Layer 6 of a small transformer language model trained on English Wikipedia (9 layers, counted from 0, width 96).
A neuron's activation on a vector x is GELU(weights . x), where the dot is the dot product.
The model reads these tokens: "y" "," " river" " fer" "ry" " across" " the" " Cape" " Fe" "ar" " River" "\n\n" "=" "=" "Cl" "imate" "=" "=" "\n" "Bl" "ade"

The vector x that enters this layer's MLP at each token. A number n stands for (n - 500) times 0.016.
0 "y": 481,480,495,515,474,518,426,516,564,175,500,573,512,453,417,493,588,469,529,537,456,518,451,484,555,472,610,459,467,441,446,526,610,529,492,502,486,434,559,435,398,513,508,510,529,430,494,446,501,491,511,527,478,508,540,659,554,519,522,485,461,497,482,473,502,494,493,504,509,520,766,484,502,480,463,437,471,524,542,501,529,648,484,445,549,517,460,483,504,493,524,582,492,487,488,495
1 ",": 511,566,479,498,498,489,502,474,603,28,463,480,475,491,530,519,548,524,466,506,490,467,450,487,493,483,573,560,502,541,488,492,550,585,522,527,525,482,480,546,573,514,525,556,507,524,457,564,508,454,476,542,413,472,513,546,472,545,509,469,487,512,459,569,526,517,446,489,473,469,561,538,537,499,452,423,472,462,539,496,475,609,491,565,486,473,431,467,544,522,491,535,484,497,528,456
2 " river": 473,576,453,491,535,448,533,546,588,181,489,488,490,443,487,475,561,523,491,572,468,511,510,516,489,333,457,539,585,430,497,464,497,444,518,458,500,484,419,518,625,445,493,570,578,436,506,581,497,427,491,497,398,561,525,554,474,472,473,550,489,494,470,487,556,492,458,518,517,504,655,523,509,483,513,614,438,479,527,561,520,706,443,519,505,492,443,544,476,473,525,495,574,404,487,494
3 " fer": 463,587,553,475,452,499,488,567,546,271,554,465,435,409,438,418,527,640,463,528,471,486,544,588,508,384,402,511,515,578,532,476,457,505,488,489,519,487,530,454,559,462,505,596,553,399,553,515,486,515,398,526,464,603,527,470,490,465,576,551,486,440,443,590,599,498,561,471,457,532,527,454,619,498,425,552,580,486,443,565,533,706,501,448,558,407,432,484,508,500,499,422,577,437,461,461
4 "ry": 430,593,473,505,585,472,458,518,515,238,565,475,479,472,521,442,525,562,518,520,479,481,486,504,430,469,352,464,533,489,462,537,498,444,404,568,567,441,501,522,694,459,495,576,490,427,454,522,446,544,500,530,481,435,565,439,475,508,486,492,507,522,421,553,475,532,526,477,510,507,757,518,546,510,510,484,506,503,520,554,427,607,473,552,556,479,367,554,519,509,517,478,590,434,532,430
5 " across": 468,474,474,495,525,513,516,478,593,115,472,492,526,463,477,458,576,490,554,522,524,433,524,562,476,439,458,582,543,491,506,549,479,426,506,571,544,448,437,545,535,563,512,596,543,394,484,549,552,472,420,548,537,519,529,499,423,487,617,539,532,563,487,519,470,527,466,407,469,457,502,443,525,453,524,471,476,481,468,512,469,701,514,499,476,505,435,526,511,487,547,575,563,476,439,486
6 " the": 426,462,526,459,483,514,492,578,517,87,530,483,522,477,443,487,600,481,495,507,511,451,502,572,471,475,511,606,518,509,480,513,533,408,532,520,569,485,551,548,557,508,474,521,481,494,453,499,480,513,509,514,488,498,525,504,548,468,523,526,507,534,460,513,526,496,512,498,507,497,429,447,566,498,504,601,483,508,473,513,474,715,405,445,533,495,444,460,499,581,417,532,612,487,503,443
7 " Cape": 442,534,442,502,426,465,458,553,592,259,517,483,549,489,501,503,572,508,610,495,510,478,569,595,522,432,479,602,521,491,499,519,493,502,518,576,598,475,508,516,562,460,411,591,516,419,536,488,473,394,505,570,414,454,495,498,419,496,426,556,543,489,518,587,503,450,457,499,526,514,572,372,588,453,533,603,424,541,468,487,418,719,404,474,511,451,464,507,401,524,444,562,571,511,500,444
8 " Fe": 388,563,496,485,540,444,477,476,600,367,515,338,474,424,440,520,596,528,625,433,551,478,555,462,483,487,443,555,542,571,446,507,472,536,620,475,515,401,545,489,589,436,387,585,563,457,494,554,421,427,490,506,491,465,585,555,468,552,524,578,514,459,387,595,459,503,542,407,453,511,576,536,657,493,473,469,481,486,412,484,466,668,522,403,562,440,486,518,514,505,470,480,593,546,533,422
9 "ar": 462,500,546,503,471,486,492,502,524,329,435,442,522,523,415,441,569,464,541,397,458,440,611,516,535,566,410,611,531,487,481,511,478,411,467,450,573,481,504,502,617,527,462,501,501,340,458,617,544,506,628,526,458,517,509,551,489,475,503,487,598,479,458,670,526,515,413,515,372,510,667,433,619,499,512,553,553,519,442,487,451,587,470,501,539,487,370,492,466,571,500,499,505,536,512,381
10 " River": 423,589,453,540,522,512,500,480,559,298,457,518,547,483,510,430,536,492,638,461,526,487,582,539,543,399,397,595,558,421,453,479,470,452,475,567,527,492,480,487,680,504,461,596,456,447,494,612,505,449,572,531,394,535,519,532,400,479,503,541,557,500,408,514,517,440,476,474,496,500,592,447,559,420,451,571,432,502,464,477,457,716,423,547,521,484,425,514,449,540,514,519,621,473,494,421
11 "\n\n": 484,526,556,533,509,499,469,498,692,154,444,542,464,502,469,454,484,466,525,461,467,414,467,511,503,549,509,579,440,513,473,542,612,477,526,556,542,444,455,485,482,533,435,567,463,547,550,534,489,514,506,528,411,485,501,494,558,526,486,544,497,540,458,675,456,527,519,465,436,496,531,514,496,419,490,464,580,432,532,524,510,598,422,437,498,468,410,536,486,521,437,526,627,579,487,459
12 "=": 493,501,553,484,537,453,431,524,693,136,463,536,460,508,519,525,539,419,519,456,550,445,460,529,517,462,552,521,550,512,468,591,564,492,456,495,466,463,485,520,452,518,560,493,538,507,495,423,493,513,502,483,430,527,467,602,520,478,427,466,469,470,476,547,503,534,459,538,482,497,566,505,450,492,573,553,537,419,444,536,513,611,398,487,499,501,460,619,492,532,509,613,584,497,494,404
13 "=": 489,465,517,467,552,452,439,607,699,250,492,561,497,540,528,526,546,437,468,386,515,479,511,529,457,478,554,465,570,501,427,620,460,479,442,476,490,498,504,478,449,512,521,470,454,535,528,439,493,531,506,535,378,530,468,609,537,526,407,484,499,535,460,569,482,513,464,558,443,503,567,505,480,528,545,529,535,413,431,470,485,653,361,471,501,518,467,599,519,534,559,577,633,495,466,357
14 "Cl": 393,582,485,505,569,554,480,607,575,286,391,529,422,438,490,481,467,445,487,450,485,379,482,548,394,524,442,525,504,554,487,512,422,509,502,488,602,448,518,457,516,421,530,591,524,425,592,430,538,474,417,558,409,505,492,544,511,559,400,613,464,495,544,575,459,460,524,444,580,534,596,450,634,490,521,617,555,434,435,408,533,614,542,472,517,548,489,525,424,541,461,541,582,487,564,470
15 "imate": 376,568,473,541,460,613,444,575,637,264,465,555,476,478,525,476,671,505,504,535,436,452,451,505,443,415,524,516,668,555,401,562,436,505,483,555,552,484,366,474,619,417,582,557,456,496,504,488,467,458,446,444,456,477,422,593,480,500,419,529,551,511,600,480,476,472,496,515,514,492,516,433,504,483,542,522,435,556,448,540,477,521,509,487,519,591,367,544,504,535,530,521,512,558,570,454
16 "=": 493,484,436,519,501,581,487,516,684,242,517,565,538,432,501,563,523,465,437,486,396,386,505,530,453,388,473,505,576,570,403,596,483,475,430,530,539,508,525,553,533,515,553,524,453,506,571,473,426,506,503,526,386,523,476,636,428,514,597,499,584,557,470,540,373,492,469,475,426,460,534,537,555,494,509,524,516,438,472,468,471,644,458,487,485,550,412,562,565,499,510,537,599,539,453,411
17 "=": 484,497,417,476,505,563,514,541,665,255,553,530,574,464,475,565,530,458,418,464,394,445,518,537,429,409,457,477,561,571,416,606,442,469,437,538,537,529,542,502,476,510,479,521,457,497,585,508,465,504,510,534,366,506,479,647,443,537,561,511,575,563,474,561,365,493,478,470,433,460,564,535,569,514,501,526,518,444,476,428,452,661,435,490,493,547,427,553,568,488,538,516,613,550,443,415
18 "\n": 437,601,535,516,457,507,461,548,662,224,478,527,442,536,469,554,507,450,463,575,392,474,470,533,472,542,538,536,487,506,471,580,568,525,467,576,546,488,437,489,481,511,474,556,446,476,518,505,477,501,501,488,388,344,479,560,525,579,501,485,495,577,436,700,486,488,478,505,460,535,540,486,534,448,459,525,496,456,505,473,500,608,432,417,456,494,482,585,455,528,427,532,616,616,515,443
19 "Bl": 507,582,540,528,520,488,521,538,667,309,478,516,360,456,437,501,491,417,461,472,504,411,377,584,358,514,494,549,518,584,511,488,475,487,533,360,575,454,493,511,495,482,473,581,572,415,557,527,586,464,507,502,414,503,579,578,443,596,439,649,512,537,558,476,493,494,452,545,498,499,630,499,583,483,579,478,515,483,475,434,479,638,486,406,459,479,487,465,445,471,431,571,537,460,552,474
20 "ade": 387,587,478,539,410,504,466,452,557,239,483,514,572,475,586,583,579,578,556,475,505,528,474,508,434,532,319,545,577,574,557,529,450,428,529,560,541,457,409,495,577,501,479,558,510,440,502,449,432,538,483,467,477,488,528,594,468,582,468,491,468,486,513,571,546,473,472,508,393,556,642,529,687,458,441,475,427,484,402,558,489,507,480,436,441,538,549,506,505,530,510,476,539,489,543,430

Each question shows the input weights of one neuron of the MLP. A number n stands for (n - 500) times 0.0012.

n154: 534,331,477,528,486,600,419,676,598,606,363,663,387,671,370,598,386,662,502,572,400,475,363,444,461,423,423,507,513,650,389,536,741,441,439,443,437,469,462,509,371,393,573,493,537,654,371,272,542,611,384,410,637,406,625,596,435,587,454,496,457,413,455,409,527,533,382,371,350,577,499,387,561,418,454,605,482,529,495,575,548,382,443,630,327,488,606,595,495,360,484,615,436,485,376,559
On which two tokens does it fire most, strongest first? 12 "=", 0 "y"

n238: 549,488,434,598,461,450,297,519,473,497,417,297,607,421,494,417,548,345,411,598,389,516,509,621,525,629,501,508,527,474,467,623,496,526,515,650,468,392,349,673,535,669,593,477,529,637,553,578,631,408,354,413,605,620,555,510,499,590,575,513,427,416,580,521,511,479,626,461,362,410,510,522,333,657,683,563,576,633,673,372,446,377,716,424,610,375,406,351,389,349,664,606,196,326,341,668
It fires most on token 5 " across"

n118: 264,394,466,449,445,548,560,511,476,606,533,718,438,456,416,359,358,467,301,456,559,559,450,528,442,514,633,687,380,431,376,489,343,222,691,453,385,379,451,357,544,376,490,487,570,550,466,362,363,595,441,653,443,679,383,489,664,441,569,685,306,588,460,433,690,562,449,537,574,665,494,464,444,439,458,684,620,587,519,599,557,520,587,437,600,646,534,607,506,389,514,530,387,561,521,651
It fires most on token 14 "Cl"

n218: 549,450,490,533,376,161,483,300,407,606,603,620,557,741,454,572,470,524,318,545,409,585,333,364,563,459,447,572,499,361,430,457,601,393,530,497,511,530,420,375,410,649,530,300,520,487,280,447,728,562,588,673,616,341,607,600,601,540,314,423,527,386,575,546,666,468,511,654,516,529,525,399,556,728,628,490,474,518,458,531,567,381,526,633,690,569,572,405,214,525,629,349,342,642,555,323
It fires most on token 9 "ar"

n220: 498,485,646,490,413,489,649,457,402,611,611,633,495,633,483,493,538,406,498,388,678,595,497,518,437,619,484,570,442,473,295,561,476,497,542,410,565,418,525,574,468,474,367,489,734,498,378,516,476,552,536,631,540,422,523,448,445,431,336,437,240,285,439,538,527,422,496,592,434,618,542,485,537,337,355,595,580,413,548,385,501,520,447,421,542,414,583,554,316,613,445,649,440,642,513,646
It fires most on token 9 "ar"

n269: 572,473,641,616,434,574,424,487,568,476,419,534,563,534,491,441,472,491,473,579,341,527,592,432,491,606,414,581,423,467,573,435,599,461,421,470,529,513,697,389,437,500,536,654,552,478,479,545,633,380,549,576,510,511,645,398,386,312,416,510,616,452,601,402,542,491,496,393,584,475,514,403,446,670,489,394,602,372,439,733,474,393,490,519,579,544,426,681,621,580,477,519,340,538,524,611
On which token does it fire most, and how strongly? 9 "ar", at about 0.59

n231: 284,392,531,648,806,598,551,467,570,610,541,454,543,338,484,534,546,465,269,736,423,526,632,552,586,279,527,448,429,600,449,648,469,525,461,339,325,579,651,457,467,553,756,539,382,534,508,207,466,726,358,592,478,432,497,362,736,622,474,438,613,607,574,405,520,530,596,493,665,402,463,312,456,594,439,681,555,470,591,620,409,514,548,228,524,581,532,444,515,368,500,445,416,624,433,489
It fires most on token 16 "="

n315: 579,451,370,570,466,564,490,547,552,484,369,542,694,584,541,410,441,402,513,478,566,561,443,517,461,522,522,398,475,350,535,419,715,474,551,440,392,469,718,502,601,555,746,525,403,552,417,619,509,421,463,507,536,464,587,434,470,428,457,455,439,501,526,416,668,549,484,492,538,480,440,533,477,495,477,434,590,497,613,500,564,451,482,526,570,351,498,439,460,506,404,461,373,401,551,499
On which token does it fire most, and how strongly? 1 ",", at about 0.37

n194: 409,502,399,500,500,585,538,376,536,509,568,614,500,544,628,592,349,372,523,501,386,442,345,553,444,482,513,522,498,419,249,530,332,379,387,646,584,362,465,575,537,478,690,637,664,734,392,605,574,620,581,552,588,386,459,432,430,574,504,799,375,497,544,443,451,375,535,562,556,527,336,595,280,502,602,495,585,525,734,647,613,369,625,502,314,530,502,444,545,643,535,449,393,395,561,285
On which token does it fire most, and how strongly? 15 "imate", at about 1.2

n230: 277,474,542,609,512,470,456,373,457,648,437,526,568,539,462,385,568,629,475,341,493,380,596,639,543,568,442,498,540,472,431,456,367,499,625,452,405,422,589,426,507,422,385,561,569,477,531,419,482,570,469,525,514,358,616,557,518,368,272,615,556,460,553,460,533,553,516,705,393,608,537,383,493,387,446,629,441,566,534,636,400,451,519,523,464,284,656,560,417,542,657,517,465,526,540,716
It fires most on token 7 " Cape"

n37: 205,510,642,636,497,230,314,437,527,630,599,580,343,509,552,686,338,504,593,508,633,535,499,453,456,645,563,666,410,575,369,481,417,610,442,532,555,331,332,418,236,481,720,485,518,507,553,326,529,473,499,502,549,474,292,411,406,468,495,618,290,624,550,452,547,437,301,515,672,540,256,462,462,488,519,655,473,436,512,425,673,382,539,595,490,548,660,572,420,507,454,536,476,739,530,535
On which two tokens does it fire most, strongest first? 14 "Cl", 18 "\n"

n19: 454,509,416,442,457,636,349,590,379,465,635,534,814,484,579,472,527,490,568,532,691,577,650,646,485,555,541,591,299,369,204,503,533,407,580,536,511,537,566,712,338,408,533,365,406,871,279,652,262,588,316,573,557,528,393,482,505,437,503,417,424,479,638,345,606,464,619,455,614,526,297,584,349,389,418,588,306,374,566,408,537,528,601,504,476,373,617,484,681,570,535,517,634,502,369,544
It fires most on token 6 " the"

n111: 354,498,594,507,522,450,433,327,409,477,661,490,486,416,573,622,408,497,559,634,553,612,314,510,425,480,465,544,491,473,518,521,590,452,506,485,483,642,453,566,468,637,419,511,648,543,478,473,596,496,560,538,681,613,396,444,461,565,504,461,655,448,474,446,450,389,606,426,535,602,482,417,455,444,594,429,414,520,487,592,665,528,502,511,625,555,383,350,393,608,544,553,519,555,384,454
On which three tokens does it fire most, strongest first? 5 " across", 6 " the", 0 "y"

n374: 474,502,607,624,406,294,508,466,445,621,457,421,566,469,474,514,507,486,290,435,511,482,323,466,609,496,453,546,332,655,513,568,587,230,678,585,594,461,432,383,498,507,570,712,629,478,253,319,322,636,360,499,728,404,437,548,523,434,349,552,515,389,703,365,477,494,650,646,533,496,559,532,412,387,466,327,581,592,580,601,468,414,527,428,545,700,504,522,534,404,575,303,371,562,604,401
On which token does it fire most, and how strongly? 20 "ade", at about 0.93

n237: 514,510,441,473,468,421,591,397,527,498,432,505,539,653,655,518,498,579,519,461,470,414,492,537,465,542,327,702,557,522,539,358,503,475,592,426,585,449,400,613,640,525,347,408,472,491,482,608,470,425,675,443,456,600,568,513,352,295,434,584,603,498,482,581,458,421,523,526,464,552,523,393,591,423,537,362,531,479,397,449,358,604,540,437,438,458,448,607,503,610,387,484,385,464,539,406
It fires most on token 9 "ar"

n319: 456,475,400,337,534,544,623,707,483,634,641,570,587,485,475,558,538,465,378,646,319,572,485,362,516,648,499,428,670,458,345,631,428,472,447,551,597,619,618,418,397,544,657,365,567,319,545,586,371,421,288,552,536,504,587,437,788,426,410,482,681,492,629,307,225,556,412,589,594,320,453,686,299,470,349,704,545,271,489,821,608,548,586,406,450,428,738,363,499,368,500,531,505,355,343,479
On which two tokens does it fire most, strongest first? 17 "=", 16 "="

n73: 201,517,635,509,523,669,533,443,502,568,452,526,592,853,599,437,477,381,439,612,486,616,409,544,450,540,489,447,361,558,339,430,595,642,550,478,608,362,532,571,426,529,642,613,559,555,332,404,420,389,402,622,460,429,307,404,428,367,457,529,215,441,498,508,419,576,441,550,549,555,467,554,346,591,581,447,632,468,769,407,461,595,595,292,510,414,575,539,495,528,371,540,406,544,433,626
On which two tokens does it fire most, strongest first? 18 "\n", 11 "\n\n"

n76: 530,602,601,432,419,358,348,282,336,598,592,475,371,518,564,439,568,287,336,514,422,708,352,558,651,505,635,567,218,473,650,519,635,511,476,480,545,505,508,448,429,404,516,311,385,414,453,556,407,591,394,674,500,330,486,646,553,684,603,505,675,765,527,526,783,552,534,600,393,279,499,696,375,483,646,605,236,417,652,614,495,366,701,432,508,463,647,435,670,585,449,377,514,486,515,354
It fires most on token 18 "\n"

n12: 306,484,646,633,607,515,550,357,590,540,423,510,721,528,596,429,410,579,344,631,496,532,561,596,505,605,497,411,343,292,437,521,515,376,498,377,526,326,630,383,466,570,607,499,596,474,372,341,519,577,415,399,570,307,613,543,407,500,328,412,416,602,539,349,759,436,520,412,588,384,555,501,468,565,607,647,725,458,543,646,424,347,716,457,563,574,665,421,493,672,551,456,382,546,641,569
It fires most on token 14 "Cl"

n225: 434,450,469,445,531,519,629,611,544,760,498,530,478,677,448,734,487,327,660,537,370,666,568,518,338,596,713,405,546,445,399,552,338,563,259,507,613,595,609,450,292,272,498,528,575,531,571,415,553,491,629,545,474,430,297,665,386,655,461,473,574,472,473,321,468,668,566,455,415,518,437,533,458,427,458,631,578,480,483,367,510,461,616,348,530,435,461,423,583,578,402,538,406,528,480,349
It fires most on token 17 "="

n130: 482,442,241,545,573,330,403,389,570,514,375,544,521,545,461,556,469,516,616,432,439,488,552,469,538,452,357,425,447,479,639,418,626,527,604,561,462,460,560,553,458,547,682,544,458,581,563,420,489,491,397,455,552,476,430,404,427,522,549,548,497,413,489,391,620,441,572,525,431,544,463,476,457,438,448,476,411,635,566,546,454,560,534,522,595,510,455,447,540,606,492,483,582,627,525,532
On which two tokens does it fire most, strongest first? 10 " River", 7 " Cape"

n303: 598,497,358,467,520,603,404,398,310,579,517,696,354,415,500,573,441,494,468,406,447,498,568,316,633,566,501,385,484,559,516,571,658,410,551,613,429,516,510,502,506,622,638,336,344,552,431,615,508,407,454,568,570,681,523,583,540,508,566,340,650,535,471,455,372,338,480,598,522,319,490,533,513,426,472,476,513,575,561,510,540,429,456,523,526,503,439,518,589,448,474,446,492,554,335,529
It fires most on token 16 "="

n124: 602,310,569,483,389,378,499,463,401,536,492,462,630,549,410,669,544,287,466,420,654,558,543,536,561,447,446,435,294,334,647,463,538,432,644,391,513,414,402,543,302,654,664,429,532,537,551,528,332,533,500,379,505,468,355,629,512,538,379,510,473,438,684,433,533,580,480,751,506,528,428,696,403,417,620,436,609,425,545,454,563,563,786,472,522,529,493,503,500,439,587,385,527,546,566,611
It fires most on token 12 "="

n31: 731,575,501,544,506,590,514,480,477,512,507,457,470,548,478,572,501,498,465,590,477,523,526,481,404,455,785,511,388,472,588,323,493,497,393,503,490,521,516,514,421,542,548,448,497,466,470,583,468,394,422,534,510,542,552,518,556,442,565,341,504,498,557,458,349,601,470,451,583,336,477,602,368,535,508,539,535,444,446,469,572,465,541,544,504,488,573,525,502,266,427,558,476,462,567,499
On which two tokens does it fire most, strongest first? 1 ",", 0 "y"

n67: 540,515,505,686,380,638,442,432,447,529,350,558,495,400,536,584,552,493,478,512,497,408,353,580,505,638,442,527,574,547,508,523,575,421,511,361,426,461,502,527,503,459,770,489,476,496,390,442,504,585,494,397,503,595,591,576,591,511,437,349,600,468,614,449,525,543,436,565,482,504,520,532,501,474,491,512,463,510,426,559,502,317,551,467,456,448,610,542,445,461,553,559,415,423,592,545
On which token does it fire most, and how strongly? 20 "ade", at about 1.5

n131: 454,428,503,390,314,480,562,355,362,553,509,640,721,590,630,399,314,492,240,452,638,572,319,548,625,424,522,511,509,656,533,608,639,567,403,786,354,342,457,592,554,462,672,682,706,625,529,501,331,451,413,513,598,499,503,634,610,458,598,596,304,511,560,430,567,246,611,446,598,217,509,513,186,432,439,259,747,457,611,668,176,444,796,708,532,336,551,585,406,438,559,400,348,598,431,583
It fires most on token 1 ","

n32: 251,549,417,474,505,262,575,336,367,494,363,428,743,650,482,533,386,463,412,545,636,412,517,438,634,506,747,413,308,594,519,537,421,534,394,646,465,564,625,684,502,696,460,451,703,673,467,406,393,637,402,583,611,337,608,379,516,698,517,310,259,378,480,482,519,514,450,569,377,323,295,463,665,687,349,578,324,694,749,575,439,499,539,426,676,501,516,481,287,622,599,667,657,566,442,604
On which two tokens does it fire most, strongest first? 6 " the", 1 ","

n144: 431,467,337,489,668,439,477,540,555,562,397,574,454,510,363,559,586,476,531,461,488,591,558,525,578,575,611,238,508,552,447,507,400,628,520,534,532,541,634,553,351,314,424,664,593,491,438,472,611,482,466,622,482,308,485,498,539,418,363,548,501,529,407,486,509,393,468,374,487,477,466,393,354,613,473,693,504,555,631,513,340,461,377,384,452,355,517,592,504,380,495,619,526,528,577,558
It fires most on token 7 " Cape"

n39: 597,161,521,441,299,658,393,539,488,505,566,405,384,668,395,480,313,272,323,759,577,424,431,484,721,577,651,470,528,598,566,847,563,489,662,498,448,537,577,526,367,474,612,652,497,760,468,450,541,696,494,642,521,404,434,510,430,636,366,620,523,743,514,543,505,427,302,508,865,235,315,474,383,596,382,769,434,562,693,548,506,391,500,470,406,375,612,201,630,655,520,502,401,333,296,485
It fires most on token 6 " the"

n201: 176,419,580,358,616,449,515,479,465,483,555,421,698,607,308,448,554,468,585,435,687,372,674,616,517,514,544,486,336,373,481,490,563,280,530,634,562,461,600,694,542,461,584,511,499,513,375,603,703,497,287,565,642,611,531,446,574,537,485,406,486,494,555,533,622,395,435,536,508,330,452,405,486,503,483,655,409,486,527,671,627,413,518,503,450,282,407,323,387,651,650,542,492,434,301,597
On which three tokens does it fire most, strongest first? 6 " the", 5 " across", 9 "ar"

n291: 586,471,508,534,378,647,500,490,493,639,592,565,682,253,634,603,492,495,547,615,297,618,547,492,415,298,532,450,627,310,292,584,548,267,469,496,457,591,654,493,498,560,261,452,453,592,632,452,337,460,620,812,517,477,414,491,469,439,235,421,606,505,386,499,560,424,545,634,489,473,490,613,196,293,377,537,504,587,521,684,611,361,577,559,284,357,616,557,425,539,754,403,579,480,435,585
On which two tokens does it fire most, strongest first? 17 "=", 16 "="

n240: 274,589,528,651,520,594,377,492,554,525,468,698,559,615,453,653,358,369,542,693,318,632,458,495,689,602,629,498,284,338,307,653,629,386,323,749,563,323,540,586,395,521,618,415,331,442,439,355,668,559,460,351,538,452,500,486,698,469,494,367,453,621,468,450,412,602,536,560,598,512,573,512,525,429,357,654,448,328,509,527,697,259,703,423,536,638,504,473,607,322,346,501,535,633,282,715
On which three tokens does it fire most, strongest first? 18 "\n", 0 "y", 11 "\n\n"

n103: 565,566,756,607,355,397,519,505,437,518,437,546,712,470,699,513,367,673,515,375,687,684,384,534,646,673,672,602,413,449,480,638,612,284,647,596,344,349,473,487,459,400,519,497,493,728,450,489,420,533,317,591,421,441,425,534,591,296,334,501,329,430,566,451,545,450,580,529,521,473,509,553,401,330,415,346,777,595,606,590,325,282,471,605,470,314,373,577,570,559,468,532,394,514,385,506
It fires most on token 11 "\n\n"

n33: 469,505,500,425,592,313,611,230,508,739,406,504,570,504,502,503,616,560,379,548,475,467,505,333,611,508,453,513,476,543,514,444,631,515,646,423,414,392,567,396,380,536,511,530,479,522,401,498,518,421,285,642,648,460,596,518,548,503,318,564,402,300,582,400,522,599,389,604,463,215,502,588,537,358,546,493,696,441,474,682,490,489,461,438,708,569,452,660,581,563,583,452,309,615,501,404
On which token does it fire most, and how strongly? 8 " Fe", at about 0.12

n250: 528,524,494,478,646,453,472,562,319,496,584,554,449,503,533,473,610,592,476,603,511,540,465,550,428,603,599,466,477,589,323,442,536,539,505,484,606,557,619,428,457,461,514,314,523,483,338,537,465,553,527,514,503,432,499,447,476,334,455,477,441,415,417,457,402,382,451,405,646,491,571,539,443,570,525,520,599,521,531,649,360,394,620,471,491,305,512,516,508,473,529,502,453,638,581,586
It fires most on token 4 "ry"

n42: 555,465,455,731,456,472,502,541,525,578,465,547,408,553,369,558,546,423,537,451,600,516,421,458,497,578,463,544,575,705,528,504,538,627,559,451,374,504,550,543,399,308,557,557,476,566,416,550,570,388,455,559,510,689,495,386,467,514,473,484,465,471,501,481,563,404,367,651,404,604,482,603,550,464,453,521,480,529,458,408,677,321,474,531,429,389,545,521,402,319,657,576,425,476,576,439
It fires most on token 19 "Bl"

n243: 511,350,447,379,638,448,419,444,620,495,585,528,607,470,363,584,387,495,460,679,360,565,400,355,518,518,791,646,298,360,432,617,594,494,519,591,340,552,572,426,491,566,547,635,572,704,171,524,357,620,547,756,451,427,452,574,502,523,549,518,380,449,511,472,611,552,447,335,655,312,267,620,338,482,235,592,589,205,633,454,570,465,448,443,430,606,517,308,544,451,665,459,494,482,700,521
It fires most on token 1 ","

n221: 389,523,507,550,447,531,528,344,512,783,496,312,340,347,460,374,393,525,336,494,496,497,443,459,369,511,561,375,420,622,285,582,427,487,499,485,436,536,616,438,233,453,368,537,394,424,614,543,515,630,424,726,511,441,586,529,548,652,453,552,552,664,501,474,637,693,661,529,573,549,217,537,516,576,282,559,412,617,433,416,388,563,620,387,623,543,631,512,633,465,646,568,509,589,387,480
It fires most on token 8 " Fe"

n268: 427,467,448,545,430,650,460,569,522,534,515,484,466,526,418,521,449,311,563,491,393,402,521,490,418,571,415,332,413,387,432,653,640,496,467,530,414,455,607,455,381,426,562,484,327,573,404,706,439,553,383,596,557,535,546,726,765,458,510,465,396,611,533,521,279,582,398,690,444,528,309,616,244,570,521,437,404,528,432,569,304,434,770,629,522,525,520,515,595,449,428,623,397,602,448,544
It fires most on token 16 "="

n369: 483,408,554,457,533,587,539,347,583,488,316,540,501,567,426,558,571,506,465,457,382,436,508,523,553,419,353,554,472,488,536,454,460,466,546,586,425,192,584,581,506,528,625,559,346,502,508,437,660,567,508,429,531,543,428,558,496,515,474,521,616,413,454,379,454,484,508,583,546,368,479,439,536,507,453,524,563,628,580,555,367,395,541,504,458,516,610,494,595,486,406,484,532,557,476,520
On which two tokens does it fire most, strongest first? 16 "=", 15 "imate"